Layer 4 of a small transformer language model trained on English Wikipedia (10 layers, counted from 0, width 128). Numbers have three digits each and are written without spaces.
A neuron adds its activation times its output weights to the MLP's output. To switch it off is to set its activation to zero at one token and run the rest of the model.
A neuron's activation on a vector x is SiLU(gate . x) times (in . x), where the dot is the dot product.

Input weights of the MLP neurons that the questions are about. A number n stands for (n - 500) times 0.00071.
n23 gate: 577487600535625382484243519487436528481516481449534500446571494345393519382636374457503425528494592659537592171533522413506652444616460398672528455430587581550434575353331410278500493478434689423506416529450546438667582427282578453263720405606478558475572533583525339500690641395396346536416527385461438542400704707478689401313500554304672487420516556537570600406366408702682589506550
n43 gate: 458521486581415569473323686493295416405301243468477657538547463371589413483324317637400462534577429247612559450375573453559621539356536260340417528472355585606353538292578234553572507325623290391531333430636281514617548503447638555540573618534668465527493602622517321472192473660351622315325444696536239447546636459514376567680397556575578407455602335568500384616483590528479511435586
n81 gate: 607474777408597394475618530574635465236551368478616313669646383681594285247533341454406381598485545443371375628594562458653481734696535613595616537644448281493511313474369400407568654636453485611374317374375530547529649485529517407424646440525782507663525363445408394448333673496608594481615481596417305541630562571315552578641313269443668678445567481346416428399346369384562379759341
n103 gate: 701587656599518398274563519451587544385700481424290420477695496518225474515335309366466269612462574367459564582341477425305477473660678613439534523595550508544500544636631429542711291489515535324552326367622496644485459631280557507375334558678563335592604602579412376237624551440535706535520408595523667588683243555522670478289350474353419481640168761371511504496606651305383785622541
n164 gate: 558318582559601380353650253417770540626645409379313533591516500440529455438393352552484680615538581598386732346709661387446572641513613595334443428467517690594371598500479235492406721358471322492336557337605324626398492789442402573448512419504484525758186470591524701353463165678517026492561204533697453331420479520438436620567716375698678636333483671447650390341683562735691603325607
n170 gate: 461594825491349675370602353728474346578427333379533698388533508483897410479602330138542546504573632651190414230456296230611683654665590393367682461440465349609593231597439554608395377724466369665281504617630624554665551270358557479496556491635525509567075206423496601474619413620369663456352541401637742356504582512521522529848356637475360436405409443429414458639289658445427296504475
n171 gate: 554762570386480492734418450370533609390321371306236818500273403403689662680533224468504369483664573516508517358487591483608610715314779421705722521420517673459556394397296622437332500685689462644471520475553569716393492786592591328504583302574241670492652465421246680589314428488555852410369398655422534411420554427525572673119547550447411529659609393651529765529320504512517582308343
n183 gate: 427593482591447367599672591286576570302504428562690590713353717374429349262360593673414511604264537560535446433671392663385662493332598345540635335413427358397455390418692591482401593318408611321600574456430407274546557525544555373515478362450550467367667459511469589507489608460375541530667631366366345393482764409607603469756596319451710539453496374783265391468514536378373698489525
n193 gate: 388512747624597571672492432516202369371791568624569739392419682531618405739611417447626300508356496590477496479348421483674455570617671885763496553388625585406660465389472758411656459672699455488465418697652746519634263441372511551261544533731484520434484500651373725319437443699545467716450369580529512686778273315461480546492601675411358618532496668375357488652444516437675549449449
n217 gate: 526620519572560549573359327516477519546516370638637480350472472576420626360526461509358442693311550659433562410413597517461566457835527400493648398382671424309611545463374520411341627533612693395385560661503483310462368519418617424597740507267481526465513436594400517480329572584652433557636628663631587695533497582532348569434490591519470597647474470265637529605490435535578335666311
n225 gate: 420305463565533421156621420640504339435643560473413424462526661299548534500582481507500563597720253411382523364737549626616454531431319530609392289413649649592562533597488551633474543614496419324596570386544694633396676515424340640617523426737556469515507508184591597470537409316304294681492312576656322565485519482329558369435623643364400597788527818389598622415470425586432212289325
n251 gate: 442451500539440477534544639665439385333439885596551481645608496344496652661546341284583289549515759680362473047390534616584449524504696405519387279631612410343441650359348496454440618650429586426579676458534366463360325413273468815682336465643519617504357687477153618419386731386399425570404520454650449566365431507345558456465477592310504549600623307481527481571419466344439409496500
n254 gate: 248488677614594708570526420592529383428571587361524391471553289545434421224430318656260709471580530459406442758320409636475394479340378496366805462311479553529522553521662435665533282328734598530599835433500311476570293421445610561681663517439137453358402556433613281563459400575628564491369522391341350564867425662500470286508457575647662587521403655594654476168395879347404448500220
n255 gate: 586605069578702431656668492414504720339654334639512512622536567437368407451496464395520516291676608552544151454550298470472372504385534362386344595663195643512731683345475373442460429635612691693232572443302693290424536669643469313643394437408484430161568606557327362479552406516537517496688573492504646500508720547592367394467512337611483661443631387524528397771594330621598517846552
n314 gate: 411508559561727532288628472524648601537308460653243632320418745337532699348365587515409401496532155712586592574405365576480317706678358432592377472528240547504554359755410567545308299375390582382468508742648653355453400552504545418670640385555425337655425533304133648625587292400553545291416321556591512500375536492579292469581284712371463595661552690316428312492584536492432744465393
n319 gate: 335496464536473508532587354540384341516371472617423681383363332434405564484480627095424409536496455307473592595430552635548741620573420224753306700435594517445529547446512647390618640407638553541638484617308405582282404456524667354334725264733353439644575274592446752626197809640565558484433633565682352574399584593516422516484250697473774691625346405500725575453577284492705558512464
n23 in: 569551628603397405574426679651572586351425445483536459613537819553312231343585510444412416490709468600400493518693602611517524342503436551623497458603479398540348497321535364348590549565359490417510410445633440363500469768617655651277698465591534434540708664408444539624466484623549627671428376370563556424597599596382632665448556582373389717634410296463442697322469425673476472627449
n43 in: 400343482244358324594574484416488464566410630644369491640533639587454491401562564357488338558388672518627367497583512500642491462619374478543375292550443609427590603653582604566558614372582706657506603512479577461521512491537529612551441439655390525599485600305404672484562524475522433716676681438625481513497280419543503641723601494533472718450594554360615491512528342318590436533420
n81 in: 612590533388536517520472564632493422428631510544652132527526457526291497362594587419420503647507541358487513705476647694480431583265331480305440387490555389474340394531600511316493396497427448374394398276254316632673470624429379388517645410536566329598325454392510611694390688497390396410390590612503348514456476487543287302363572547592452390405775462451463543437527456550493402520324
n103 in: 592500680492550694691455484512516281500393389444523592385388697450520702790449441336390484288707317399737131463753476388595464475231434310341700464440536500566443675333500732484516386464461731649398562664515770333328350472580560453726686267601437597388367413444400410540512458464625492260479377420734679456697452431535423442613561365620387469504512160535432663278524456484500270422375
n164 in: 460404551557579416378413387613556714741399440626485524420410430324785272311340420365552623385589545500520572562645464365320349289411365736556329480314504526737334429636611429455539719395666373431433220249441384527492380568516322705479371459634381271231638567532279897675536249640750376525428650548488615475642528504373418395398455496484525380653508583720697520429395576492480284429258
n170 in: 488523481599531704732195318299563435420543527373538405468489389542566496535445496749399376597354637485742402626581398549699428508623451488697422520630504492180309342625512496385423730334144363608663631306554476577651609566334626438354453293407512544492477574602534464508547579347812330516599613709382573772734661401469408656771700488515592664634397342639563469396768476356488476608426
n171 in: 526493456474331556533547557383485293317515489583593511538471620365415377248537459403604315270349600776482455531523280378530542299534253519474504531560439472456434191523561241424666500643345588325611390387526612441652537343421518342605687651614315405282647637369355361360332431470546450523681476673450535878716538569544477609454546402408420347519629531518545350257485515478237271643593
n183 in: 647442500761421600573534337467558635562461416503649442474557654421510410442635452422420312397533540471601652620437532711523576650418405145471602325598632593367457494330675314346341530454331553408446586526503426570580587429373512544527662537398638358497379554652594607546564354432474367430786728373463573365451568657570583456447510549588490490507356503294341437548419506584545436630433
n193 in: 384318561469509380500514460370286478477438576756329750496725678530693509375385579350663548478294523325583527330491752397283505624640565420478342224379563339618583548477341230532391646159522564491579592500274863639465225668590323452546545560443438881344500407447517583518283517794423821468196453598597377613369420202496423478301418402396623748410513192339380665316777349642759615653430
n217 in: 470592707545688566286565593411408446579715666698631570356655507428456710515228299660548416324641458286435570550530416465375572386455593283437526361704470295634401529599508620365689515493544432425631279679504370684562588713117510540297426450409361560514391377555439473377430361541549416470333335400378674459552456346580428579372428500615549522630455557620371514417589507496474489268179
n225 in: 620570389461545489545255521365532555765454546336436585507383459637507563518528479358469486528397377459493437380478609482237468366543677693560465550560521327586202414330244566375635467401348414525365393571689395634479405560670347313274317293445503532729587533588384387582546486335583431266611466645606645407457581421528698510414568493387683406475738471652539514535422482570768650669611
n251 in: 366512550397397469496439563441512511405222520366616363664496614530643301500589465583438500515457644488534723544250352603652528637504467418386651715587599462431552496540656688547519508791635504682839450386259327454651469733453518515516629597830674619382673614559530601559380793426612645444660479555347303787330430542407508613520596567569520275296500577481132599615665675717484383442616
n254 in: 422492390753319512606608687682500399343295650593415515434481714590565488515738527470443470592663496477606492484508354504354602691418270377427508308647594385568460356512520371602564571512549342379443292652700611398515569546748573398340542631466416445552485464284507313375454385650296353397504533512468544225640458261416717336586618214263638343713243226534315360390523642623543716466611
n255 in: 661293677500484600751479633552452608577636364500538464408492582550472627436437619787730618393400520563371412747475341399639573397439375711544528362556630491614620383393606575395614676420688463302756426577418446656658687532440289567413520804504571528423763542588481463795611515612333426569538453909331574549524240628543406651322533684290476559516484434398744762328532321635324583614654
n314 in: 414547700291431628523722472661352530587356352283478563559523803447496310477422454777322561604563352508542527649400547590535508661701500442590411679371246500584625446412560569587439724614650548433285439583626283431546446465351493198771613536561253432523496512527538227433550459504341556532467309488520576436429359409608460500848456852336484639527358516458402389485320228535715637320658
n319 in: 426460596713408587418566385466644484476550379662687601594490389477341577453510344317287447606443373411425470462517467588530439407629567346641632592503674350628375421593346525442388441554599524459345451246464711572477553463449665510608386096484470493389797615513532510568517519530548566424349596635607569674469513497255555451548462537300350533487321420296369418454662554500708552470490

Output weights of the MLP neurons that the questions are about. A number n stands for (n - 500) times 0.00064.
n23: 611466353283539723457656510493310525564536748543540578383414526555630422500395381556612433528531343479497595428486382463445541722425475538396413630496558705548507472654568605751424524686595645450619579597719268594513371403608529250635638583256441500690524402410594471521359516615591415152580697645361453299503447541600525457375458547665318348531527489535516590611467724506440490404580
n43: 402474475553414588575527519624548510577493483390350427558534602534556377503532562383606662451503464500570589568373432475542420470320664418643473751723333500606490480433653473525597448405421263367436723378664493384583385738657469465681633565424360407522614408509307427560451446462464376721366241530235415574658596384490544265369529534533696546494459563518402393647509555512519552391418
n81: 545443679507468524383493540483360631399244434513635444500360530179368451520525370368447500409367584553615512402353464480438603539694368525587482272575534643514559378453288456513559469278551582730421618611429390425358531438513523411652452366727503523457570663614637500318345503503514705632470623430387298435515666697370595571437475835506544432469260511510493416479256733403541448500601
n103: 276218555416408525471461770500419550737405452442540512684543554454634528557436555466561479236617325653559487354425471511593352389387622336538666515280619560575477610477264551338346515541367626507441553567486588652322496627586486592570587507653455424525376544363318609504397479374485245358692326455399427335640421347402595195697701268369485549385482324287564496379500305379730605424336
n164: 500514493605512463224485389566606425680480300515410700403663743558797533405445373507453622523753352602496493451570470560515447386690381516356378246174554706631115539404580253415303527303447625266443525664639484547377538569588544489442585455515527318426415379428753623353493313648296390334604572496756455540425448538588476507715293593589651373404443563500614492344541427701688623563429
n170: 353535556411496552511583529397665481449604516533341389222398580536562467529585413372628595450492390349582493344511300314500410508496596554488400527795492561511608439365755616606595322852519759582556608633475531475493594482337615631877436445543404727518462645740565525422337627339640252500577564371470259635473332674619528334600199348525571518534556741624522500735551576411600489412352
n171: 589423305410386327292570436515441542512633649345547240307571287560259592493487537460258514731586268387464513496440337543511423397574409689287441563615776474615410605531489379711526463292427524699460411489400379300561548465525584540431402511314672461454280522601571591519564766511338647345486540432024601624477461493477574352549489488572536437430610731569602507455393422330652656389612
n183: 503539605328821577465388438645646629635394515647521628514593256680438650527270421389489420543565557537528471655388621402450724507480399610576534791649504576762485591747351470531453310454447512482564520439513552558214536711568568567450591576490369396276522489510584422544541560528449383391469464648492493315625424489489390371256413447766204412461589485577692546558406590601518691497665
n193: 508421318229397460716582500716514761756486621522380569596623391591302626608557350579481572431348338500536626543578513326409527294798525333168490568325659422641574648629630682650239464279765609482477410245479388422183608379322353567624370796258611610456619616199403474528378364572286175639606468559572793443378640559591278247171611562605285375732455397709491549301658358586353459606562
n217: 669427375436474432557548511371623444515295457368368492291454560514508434528510617340493684600481548493766268273507423511511424508347321619670430650496394596515552726553619377613474420598244607690431456424493508396366478393744451529623593539556800398363714586459537541341507514540287609454415634587434393227239373617607659372559559492595615476398247628390594614415422684632378434486675
n225: 409460407475451621741334563681511635530260586550443516710630454476150503601401560447552278592496517560356493431574528575412438447507553687400469712447380430449585730435760623504294449410449480651319424736357695555544627337427723363411427578392707472465338407614619514515479691417661493621355631426347482527487795504477310621433407346514450669646417568596510421756656423493647581620446
n251: 544447468675545557450691440478453391721547461636518365577500342517659416361596493510481616389348321459468444855489609360537311609329397556281496691542474407434660645538638612514312291239540508532384492514588699608477616521430573514400205454350652245409323313659630545447476308489451427686443442581351543465765666412650519350642534496490633590591311429586507339493659493497400607766475
n254: 573538427710488551434536627302377496524584616456390357727225579482430669300619766531369514492527687681530611528443504758568593519539459608466619459605477416583553511500481504525500436556303484581705438671545504346441470532367489489567488336414614507417473411734263496628547637481315396476438586611534463532490569575547755350454730345643408457973429500673137316553405629636334594336430
n255: 383476806394377184449581468530585236593389571493540273541457310606707461653550490473737622579530451466390654567553543584530370573245575424515551283345459742705738474559371539723466519522353403493640627461521439472507578419450525681580508359645711486543289419511458454384357378478698611396540463312673398731683453634504480435508462346441342500545441508654400566383615707244569608290420
n314: 401446327540325536719514671590485405546547421308644725396504333496436447694587772625523573601327573318649334527403553703385177466627493508376778270554463410585462579411690566468407604390416544536438476518438641374364518458659489591517359561454571650333377438510372552645489628661534669613504279469533457605712664663481386749395477570740431441404467682448673634481539612406275429554417
n319: 526612548558467623476543429489333359489504601620541435504649325527584369580643209513799621500411381424586380396656365269546587525543503715479541482595444464525582436334604541395398289410267653569650473680493684273542535523645373566467604432507276534345425631351379550609621582409493507335394416542468754433462283496585369445607632649555344497402556269497322486386391713468383454657541

Each question names a token from some text and the token that comes next. It shows the vector x that enters the MLP there. A number n stands for (n - 500) times 0.0074.

Then comes g, the gradient of the next token's log-probability with respect to the MLP's output, scaled to length 1. A neuron's effect is roughly proportional to its activation times (output weights . g). A number n stands for (n - 500) times 0.00083.

" cons", then "isting"
x: 676615422533653650449707648423408807610511523693686542720441730462505515367659168576730507346391321393433587520841435644377672450494534464465517566320617573578619621413443731600505178590572518332676651590332435422512738594522470551517432567623397465705596551430879425475294569574585566382368485442475422262639614492481389560342376376533401216279329479511478803492426642415582634593624
g: 546532519603670371683384675364538408449426407414644473294546365490652563609639501358325518555372538529494752473490602651553448699490555377533478373512412431510531632409490563542618338485401329635507505625409593628567529495501350327439566536576574517481347573501636323471618261516418432502709549458622440624735468471647327329436607467506389498471550816613482528513521645471444612540328
Switching off which neuron hurts the next token most? n170

"atural", then " Res"
x: 604602340538580453636621548456383689410567378425605578510329709568515642681476572572336539599528407638391427283814368609614514341656483428468609312607751486598365577508401384479391373668359556582800515485415287376450506424178294619479494517572392550553546246449717448674465563285383680260367210736535476444558610421521590719425101445810641361254296574552407513522303498511631467519495
g: 379517624453517592506526542447671507511565309349582518536455670601737648495544608378429524478544378382473469599722291455476390481495543592462532390485650538440553436611603643403454287339555527520537544454403513589426783578595614605428584550730467409549409504424698625269163490498382537732545425518603394487492397683430584353469432575617552532491600678598466345422637386462395493439396
Which neuron, switched off, raises the next token's probability most? n170

"43", then ";"
x: 626601464763547602618754454625434699552475360487599564410356789674666459518524429711595484299388309499472472441582325726522636608627221445456631341525708403384580579526362462795384600534458496159550431665399588311528653331338452558775724468376453602491571426641615535654372630243509544404421169587434728230426542658639353540436420523471387535351266727383442747397483529446438499542639
g: 695590421404521614454550496529542659593388491442397548434538560340418501457559226498483515414345575566357397297142551347516561479620508520626685504754522530665524579567469364384411334508501521393431558366450408499555345514677678585522443531525378629367438533525562517443424572364596428369583585427586510471617377350510475622535571396346378522680579570247479747521559470423246450467488
Switching off which neuron hurts the next token most? n183

"aign", then ","
x: 635459497483600376422509708379388651500475452677723523477352658391579500741366303677429452407416319439545468413767521680475613479604377614600630381570652445394518529414495348592416382587347628309709384483448406450524676388322394778600505288420457767629501313351648405482536759373665590205423539569328334258342751596596454785472307405817470422333451482380770572471564470654498223662560
g: 713531555379552663603401604428625497417575434429459580254303577497192547631366495618496692560330474386414405365451559571533511420597471498530570344677409465527518357571400402555438577536404603505479512263272665463566578454493606611594687435584360543516516551371345400570573479435606523493670353419507762260614525553474505548470668251478431529321558511470618617500475443598387458567474
Switching off which neuron hurts the next token most? n314

";", then " 0"
x: 650521392442510490548653611333593706595357621511661367466492498577591471353629231639653346364425199593427432322646385660455716411542328536488523392760659535622756593383384719768404551658362596320506383685498322436374473545362398599599675400287400519685658446582364680298435562274596755203433424679320616720392522591529449481476561477514504377634425778465596614254451632548578443551783
g: 378609482404701470512758412666450573468450506683384466549451499525595456289705647438471690364417387567456500529433562601446379592370497458456637540403277366346337513371559459635488420588457502395476536672468553509468564435442368503470535572575714624468520607634585513374767583499425405588524557648476396389637490538600348248577384587486753724556351432341566565502455489408363489506336
Switching off which neuron hurts the next token most? n251

" be", then " c"
x: 719667290477488314296678795322320622585346701570685366381388628457550364596643437716457487312453229387482339410686519529312719538511538374426359374614774422413572566423323732539422378568379428397561501572360430650464599312397481696429491389485370707356385320451560570564536621688604450166419388562381602639673566617410320282133544469710473498351387510700429492649367549541516500566698
g: 373196457308604648582691478479585568594500515615542588661378401332673427373354606626560468526492419400738436626414479576430352369573594540381567468410545454470629539498609493464416367584507673621509300557494582562604492390459303474574310418566499533524671502645562398577566558608497649505346321541539583443536485555500471348328511568407373593827451382516605558563507442562444573209499
Switching off which neuron hurts the next token most? n314

" for", then " Play"
x: 540594498661584438409605809596452545600506636634659555423440752469554428457485261627590515489549207531518336459542468569277715443491394617781620506581548741635558559505410664622391175401380454240571400696353504459456639506377452578785345497394430618895317311421693534608379778609484625272486451545315527691388719636556366660536702303585450444452398307577550588364320573657426395616750
g: 530498617409378505334647450613486518386371559615594414419414555531753573295475514622581471562677622670320541466621428451436476519499380479370533538465656616486421561329670523474452606647559332491674454551662526448440567496607444432617450524307464627432604278561391514397478313549531428712393543614505804561613756408474414362369324531565671578569476526425431360409273454503607453487452
Which neuron, switched off, raises the next token's probability most? n43

".", then "\n"
x: 315372523615518562494606729427357733405442688373576235441583518524528519554424554638614303439668401534568394489786505536399642726482407548672531270451620503548594459667492616445610514593472628371442445795488435499475557560463431593609662246439260583713433457350434387418502696542591361039411415716305702605545615552595362565393592272424363321430301652679481582217414695611692636654693
g: 540202424437598453454491530415502616446678436702678354384465454406593475351534353386459433416648283552501386539683537386470481387411451572355567534519339424361467412500411590580449649427336502374410296418384403540435538298451629612571656570495646381469518579357651634421451607506466641410468529485367438407320511485598552642256591661620471476492298516660442614557412503336625537362640
Switching off which neuron hurts the next token most? n171

"\n", then "4"
x: 395441440489424549492628623393313670453574625618533245645505602592526444444610488535525339299647315444409465478852540301357616475448470738330515392632552429452723509638354618745682565633296632380517421792344344449405581435429420682548698320340507611556435589279419540518465830497513592184617327695400650489459649561463437602451674537394436204447418664622575586410346616523730466651823
g: 370439359495433518593681619565496590524619554310410456550312449347525552665502455486692403488283646478500402476328440670405584602639457554762626455371499298460453481421505520285497579531553538508351531518506418636495588608624533467379592442622666644558353674587508479565551355541507656441664353587400698368402477518556327559489556417398276462411455420280561400325369447547272457482555
Which neuron, switched off, raises the next token's probability most? n170

" |", then " Br"
x: 611558444532535561525623485386500618681492582735642480572493538452531305367439443432576520467505393497516499365637684610405727427545407545270592516599776502510710620541394425580489534667458539382494394511402346381445377461584451534671583411391341537592491364431326477529486619533726643048440393564286741837578707642489468593405587511453415328397552619490534625121405603788581306753937
g: 520701432422656533696492607503459424465487725634537640616681553572489519547388453502600459448420649440393355484584663502503409496415572367419582596625389494410591466493483586531461565456515460425567633491657725600345490470334493552673245488376551530503514706292503480737486438209585673370359459565603514674618538355474423580577257345509453493428538538597613516494507331345557563706413
Switching off which neuron hurts the next token most? n217

" second", then "-"
x: 350509335825449425526663497533303576556319390561641501493488657566502280650579500518506553449280103622598454321654639584515792547599510458465490491314751691432854471426267542466469444605615416573650278720388319530604668454386472650400400414538331316566474529443705524642495639573757433280320326539328628550660597613474340622324589332560687207417427571463597602437460593381643528612674
g: 424662648463559439343669515597460488429548652781416447349492520403302531493575322422642537507575400736467510339581500532383683502563459541438502519578584401601503339411498429580584406431629616572503599507414429596641299488503557677388537473494608658296403603459561449618513782466574418398469565475813538333529520502530445405329342475561436342518279471684445520510687409590632403509550
Which two neurons, each switched off alone, lower its probability most, in order? n43, n251

"iding", then " that"
x: 750542494573612376450590644465308511534297471633530403435375541513529292489658388474534180290598223614428347539541487547344930410494368338376492493243631524655572523569507691484460178623492559243665375633464234491563589527219511619537582283534513475704365431417637457785345662630322557377410497653515667756602661660419480643458630509688605596436598480660397476518438787468283374569697
g: 501700522529431355592516547330338509369586647554624395537464661480257381680654362546542461589598532486142492397511379380605389645557527593435550670307342531331587451430536402636464703592577427492491557646478289538537445455436408669512524384599524540455518492431424441534683512503459394407330593576584487324490593404564577532515396377644537551432600549405277540405584615434583651252536
Switching off which neuron hurts the next token most? n43

" Br", then "uss"
x: 681503407615480385344629547420432551567595779765495397538434711493599362355558263570471386689451360392514480491817592554466647507370511486404574392506569407371766538692559413692273544448504516455633419576380446316546579427322246641442232418314407474630553437766680428513442552582526722281234315454412671559659615531693600740529333566650281388385301668537576725514351673381442611828608
g: 432317394519654565520381467597427437577341543488412484512390469405510418482459381412488522589546451415476395564578564506534472482638573565549541543553563488414289492568472574604584423522636173175596687596354638419537601685559557450469547428704385393470580562648290486404785555567395502512522385584431676401386504679521672444437745637288499508489630494528702436444453763466466570566480
Switching off which neuron hurts the next token most? n183

"in", then "Gen"
x: 792500427645519391455670848443732608497482390578516513587476701611573415403468552737276538581414420432331564436430648504395603363717303389621726446708728454578594687421556320826486284627490377236642475669334480381464576541362444507652582531267475497639486379357779419725520622479660497196293350382585582644424519391484644503518407589708515413444215565580505445390485598482523171552703
g: 368561362517550409618436331463292414334657574681526471254449488491421523659543599541657564641448439491651372287416390422615757547395536566418569559497546627480554431468517384355669660544435588509663364544433419383341582441421513524623445428478324646571630399487316303400494667450764516439681529550474593438406408476462413460511371536575495542618542689494473492446413273667608424457360
Switching off which neuron hurts the next token most? n251

"–", then "5"
x: 403527367606611580366725652474569673481584592542459606552474648507703484403610262496736303330370162518437465447819632594367634611292351603576509359745658482494546453354295803784606519695400670410525553821377387458647452409470256622569441535472617676530502610570710512434412551434638724301504342699559487393397785507505374678395571638467522470483509624370473564352212454569484518505789
g: 605419624560557364713514439647603419383579446408486458532375426571412543687601607606665415586537586601547449480551664551510422458456503527664549479473555435304539634548510620298556514280578578515395522528427353582528631525617636312516474552342341397516381558418357487387414366646741605475394268589630501670536614548432182590660569416568342553343395494580447575555323503673663487469403
Switching off which neuron hurts the next token most? n225

" Ross", then " &"
x: 716455532353559375439663584299392628411511662579518468459452753446549621582468263569442451511422169212490598437717596686528668468529452422466573511441720299473553475670592369642381442584388835342760331585260586268492628463403352653389463381413441515377604353602563420553435710474632540072365310647367550346418643375573331726620279506626605432282357527485594580520440588716479447610574
g: 733527450535402334481557450326583596473413513470593635399591624597546559523573457580560295445355617608329437431392494302469296515464523615552404348599657477349566369584655363767401512521573566341483563443585401588573515579544550367511448623390611458738658533456606413366539426415476562287273474631519597574500666669437479549434489487577464407499530638750466676353433438600602613610669
Which neuron, switched off, raises the next token's probability most? n193

" through", then " a"
x: 555560314500523541322541659606520638387512673449568400400452754496491481487576289481697258317425317372654545442809557591291694541588461445518438473543725603625553441606491725612561365492453673344617420747458300577651458610303490621475550313494321691781370544451746376598458636338587554065500391666424603813408551632397354605346719212590392445482347648648539424406492513612477461569613
g: 644512344413565480270574308419322486540560603477567672391413452643409486575432398469474609656504529690611633506536668586284520403436339356585431578283625636448371685315602545479632483720541449615342415542521409647330527696332581547450554531579502583385662514537427455576615403465584563514434556599619544685425604574436419413588576599573275559512523683426380566668434660626493540536546
Which neuron, switched off, raises the next token's probability most? n103

" Ur", then "b"
x: 517715327565600573297502597361406621454446591571526487656446860472610360360255537422389340716612418351395500480804676680345559494483338447448665500625681460363658418685572345783339510398397526412673535627413472414631532522253437704484317470521310450622506254564755490456430758354572570282311323476460591595473650533588430643611142402595436413442449738610607597438470428534381733643650
g: 578646561368356352397425709667640459449593566524432560388818596577254567622607639618514627458528597489627610617581516549477578568531547639533503440360412552401578541439286713760457497493463567474520645575663433638494546503540519433500497396435428541610432649409461279292523377601475445429614479698494609566452568325512340445647470673513586449421617346620495665536482325596583478589616
Which neuron, switched off, raises the next token's probability most? n193

"ively", then "."
x: 502498287693635607530513747331361659524484571489623482535349656588504337594723336577453266554533264517539331357618482721530641551636489375625500500666578483470591524540404376687546235489400673199781499778218369538553587522421153619426668296636360435574329391313793416717526528422435503134401546498438625536563702681443517491385540333699512467450465501625487431400370524450478364545672
g: 270300416503731531567586638505689712420636608375466349409502397478535488534425503467846446361509414463441560329639380496240580565435366390541687439442371402309541362612586526311395466573436559452326615583427452346457471469403496494393492671406385666441628561491431433383531602452539392670357388479513409523516345329601425542587652476545472602692392385548609515496537521526520479529401
Which neuron, switched off, raises the next token's probability most? n164

"icial", then " Committee"
x: 629478415754549506511413522469287679564460203648707593716406732716482388502455394530339439448496215479379259333628496505440628343636458388510492501764696589524463375582347311509544314410490886312673447542554208399611511498463413646563546388484471470631441328387680364556378653491318644194253360795432553514473532504339608783494372562682439350523658251602611329346463402542513357488524
g: 541480378482401352439531541374458329347429467464486324528583478502491330523420466407795559584474571434413772491757403348375608639535494698503441569519508509537478370614645616464645683427624620424372581280572538295517578453441593541533416533481427691469449285590505407322525493527625786418553479512507511391570614652735569490586599593605437520498507388567612571342672639399445494517398
Switching off which neuron hurts the next token most? n23

"al", then " Group"
x: 675603635710695475361540690377223442495413538676452716418451640631612397376514437415531462440462501614307563487566644617256649582792229452704771464655573357560522597531516546680612700719557257392696468505577444293350472560411597500248439365404417470408686358438699416598332590534348753481468446764442372516542713282677552513521389321675491299235530681575487635510394448623607322674804
g: 419397440480478506406581558570560581476505505385722579364514425517386560567409504332227641434376403463563366473465531370645468359605610492384645642386490486549354587677432304333440371437443477477628207423484546339539377359631480447471662420642430653351563797318527568628541647395472627360695486365405477422429522434581392477499453499299383677498381487480422565538472484595308482428502
Switching off which neuron hurts the next token most? n43

"1", then ":"
x: 511664553381432631564624558374617672553589520627573255621478532417526339397473465544497356511256170555497444650496643599481603586623367414491573457394735496354786660550597456671500607557414752359457450527304399305550572339469558494660652419217393596516355355656592509619507657441692498251493347476481786474634586697350155613505526585561317539370478725483465810327447715458673650683776
g: 722490441483469392344322522548466562298547416482505608286451485664488463550552262574725594512358309419315324497771661450579501420595565449793334467536476460438401509420223627560554558570403423389595463481494628719381683576587487538466413717490505385565525357384631371518713415500398496378596509663456519446443535617537437555620542461506466504405626455455394465501467453424373417504424
Switching off which neuron hurts the next token most? n254

" gradu", then "ation"
x: 853521294763505502075685679559440586507412399558599258636509713545387509485631555459600442430412519229318396461818421469366647612564424608452633486389627397439519501413324452572432456409328373453552321569440422437879573382234406647464407320519319511607420350562641357469461613492496552404369234587536473555689653464525440664206402326708491332298451797290476506493543550578448400676582
g: 302536663433521703476590395584587396345652554589574491536380731409375571257395383394512375445486300617500476547582380590685542513487479423466618435457620633326519290483367584369600588400438389463668558404321411326535354502418390624585532361573569432503574451442621504547292575513349479309477372459380530607566548650368463427469420526298453450298581323373384440361452447477556383423382
Switching off which neuron hurts the next token most? n81

" company", then " called"
x: 580490409647512540271585739218305638353323638573644442464390706543319338544534383462456399506397377439478414432652742545602691550537356328461395405522701545617433389682382405557455562441459623335685391595404452507594624394389484714460490196370191517635549231521722295689474740473826501203579489413486647372529669553558480704339570344534513252445361528538538576507387520635552429861503
g: 590765506434474463614501289399717559555630349799440575539382595457584352584440332726496617631470524425389367547523585430625348474538508357416599646626543473364513510321430630624598430519382697659420696612573646580516676513360456575475520331599392540309450466398544560590588588701625495528526630531503546646482638563416635572628514556520555495611448500552391446659538458655465436475323
Switching off which neuron hurts the next token most? n319

"S", then " Charl"
x: 683608606584586480533614618299459542440569605631636472485447532420619353463673281404679483282517232625403447431771588495519828424524447290650626514552628597481479573547393239695540513593412775256521604464365603514359483389320302518722316455298434607699669532477698417466418658274619717233491334509550481448390660596619469746410166437558514587403352633518724707511489422585657205597738
g: 427519547517404377455405464478460283572654585596433512793522562658462643450506539559453387374454484409381669477448627596529541568290702484404456838722403476327526678438507682501518535493376623598463467591541561523249512542491596537466263482436383504571466314494337537510501309477615724604309638486397490499449633366510413429576574559579439428530560547481618495398609554692445317571386
Which two neurons, each switched off alone, lower its probability most, in order? n81, n254

",", then " he"
x: 577411407740544624408650734366290584625418549405561239485431760527366397501469407595679431355443319405371394416786590643424454519559658578607438402697725601692687645620396473491596388633457722510714437822450463486543616656365470447505535288521353443554424421397416441616599461384595361260483481690403642568536658556480234509460562304552605332489349440499438675250589746575686624761868
g: 433360569433450396245516663590655508499459535315296354607387613607292666499489428607653526377435711403310510364430455572183597619447388608580555372450450498508549586515534525494305482611500568565394429611398653565481276734630381427604498579539414491501688438449458485686387458568604420485479489559555585371514763483431554392553588487587486414540649407362515449262618460571527507484493
Switching off which neuron hurts the next token most? n103

"ions", then " in"
x: 638489427582536431414582800324454588449423431537607399492304606478429342478583370548480374451232111446434517515721543663372670575676383375559479572608783354595536460653349495596508447482410830107651451547463363612674537352403395449513782284467319624756394501348584381590491763509494509207336489722470437298438561733549477759375559516497756515345404550611609534356616563432493423539638
g: 445334536449330535776540357347670443562373466399546605605385425485317528464440627597509482507523686374351417534631522531494587613519523445435587523620457511397553521495257463545485601281423594369575407544351405583361553549645496449555468462499537498679516144476565352243675686431451410528317403416415374506507435696413463540563517380550404440308451394534400440464501687421605274458484
Which neuron, switched off, raises the next token's probability most? n319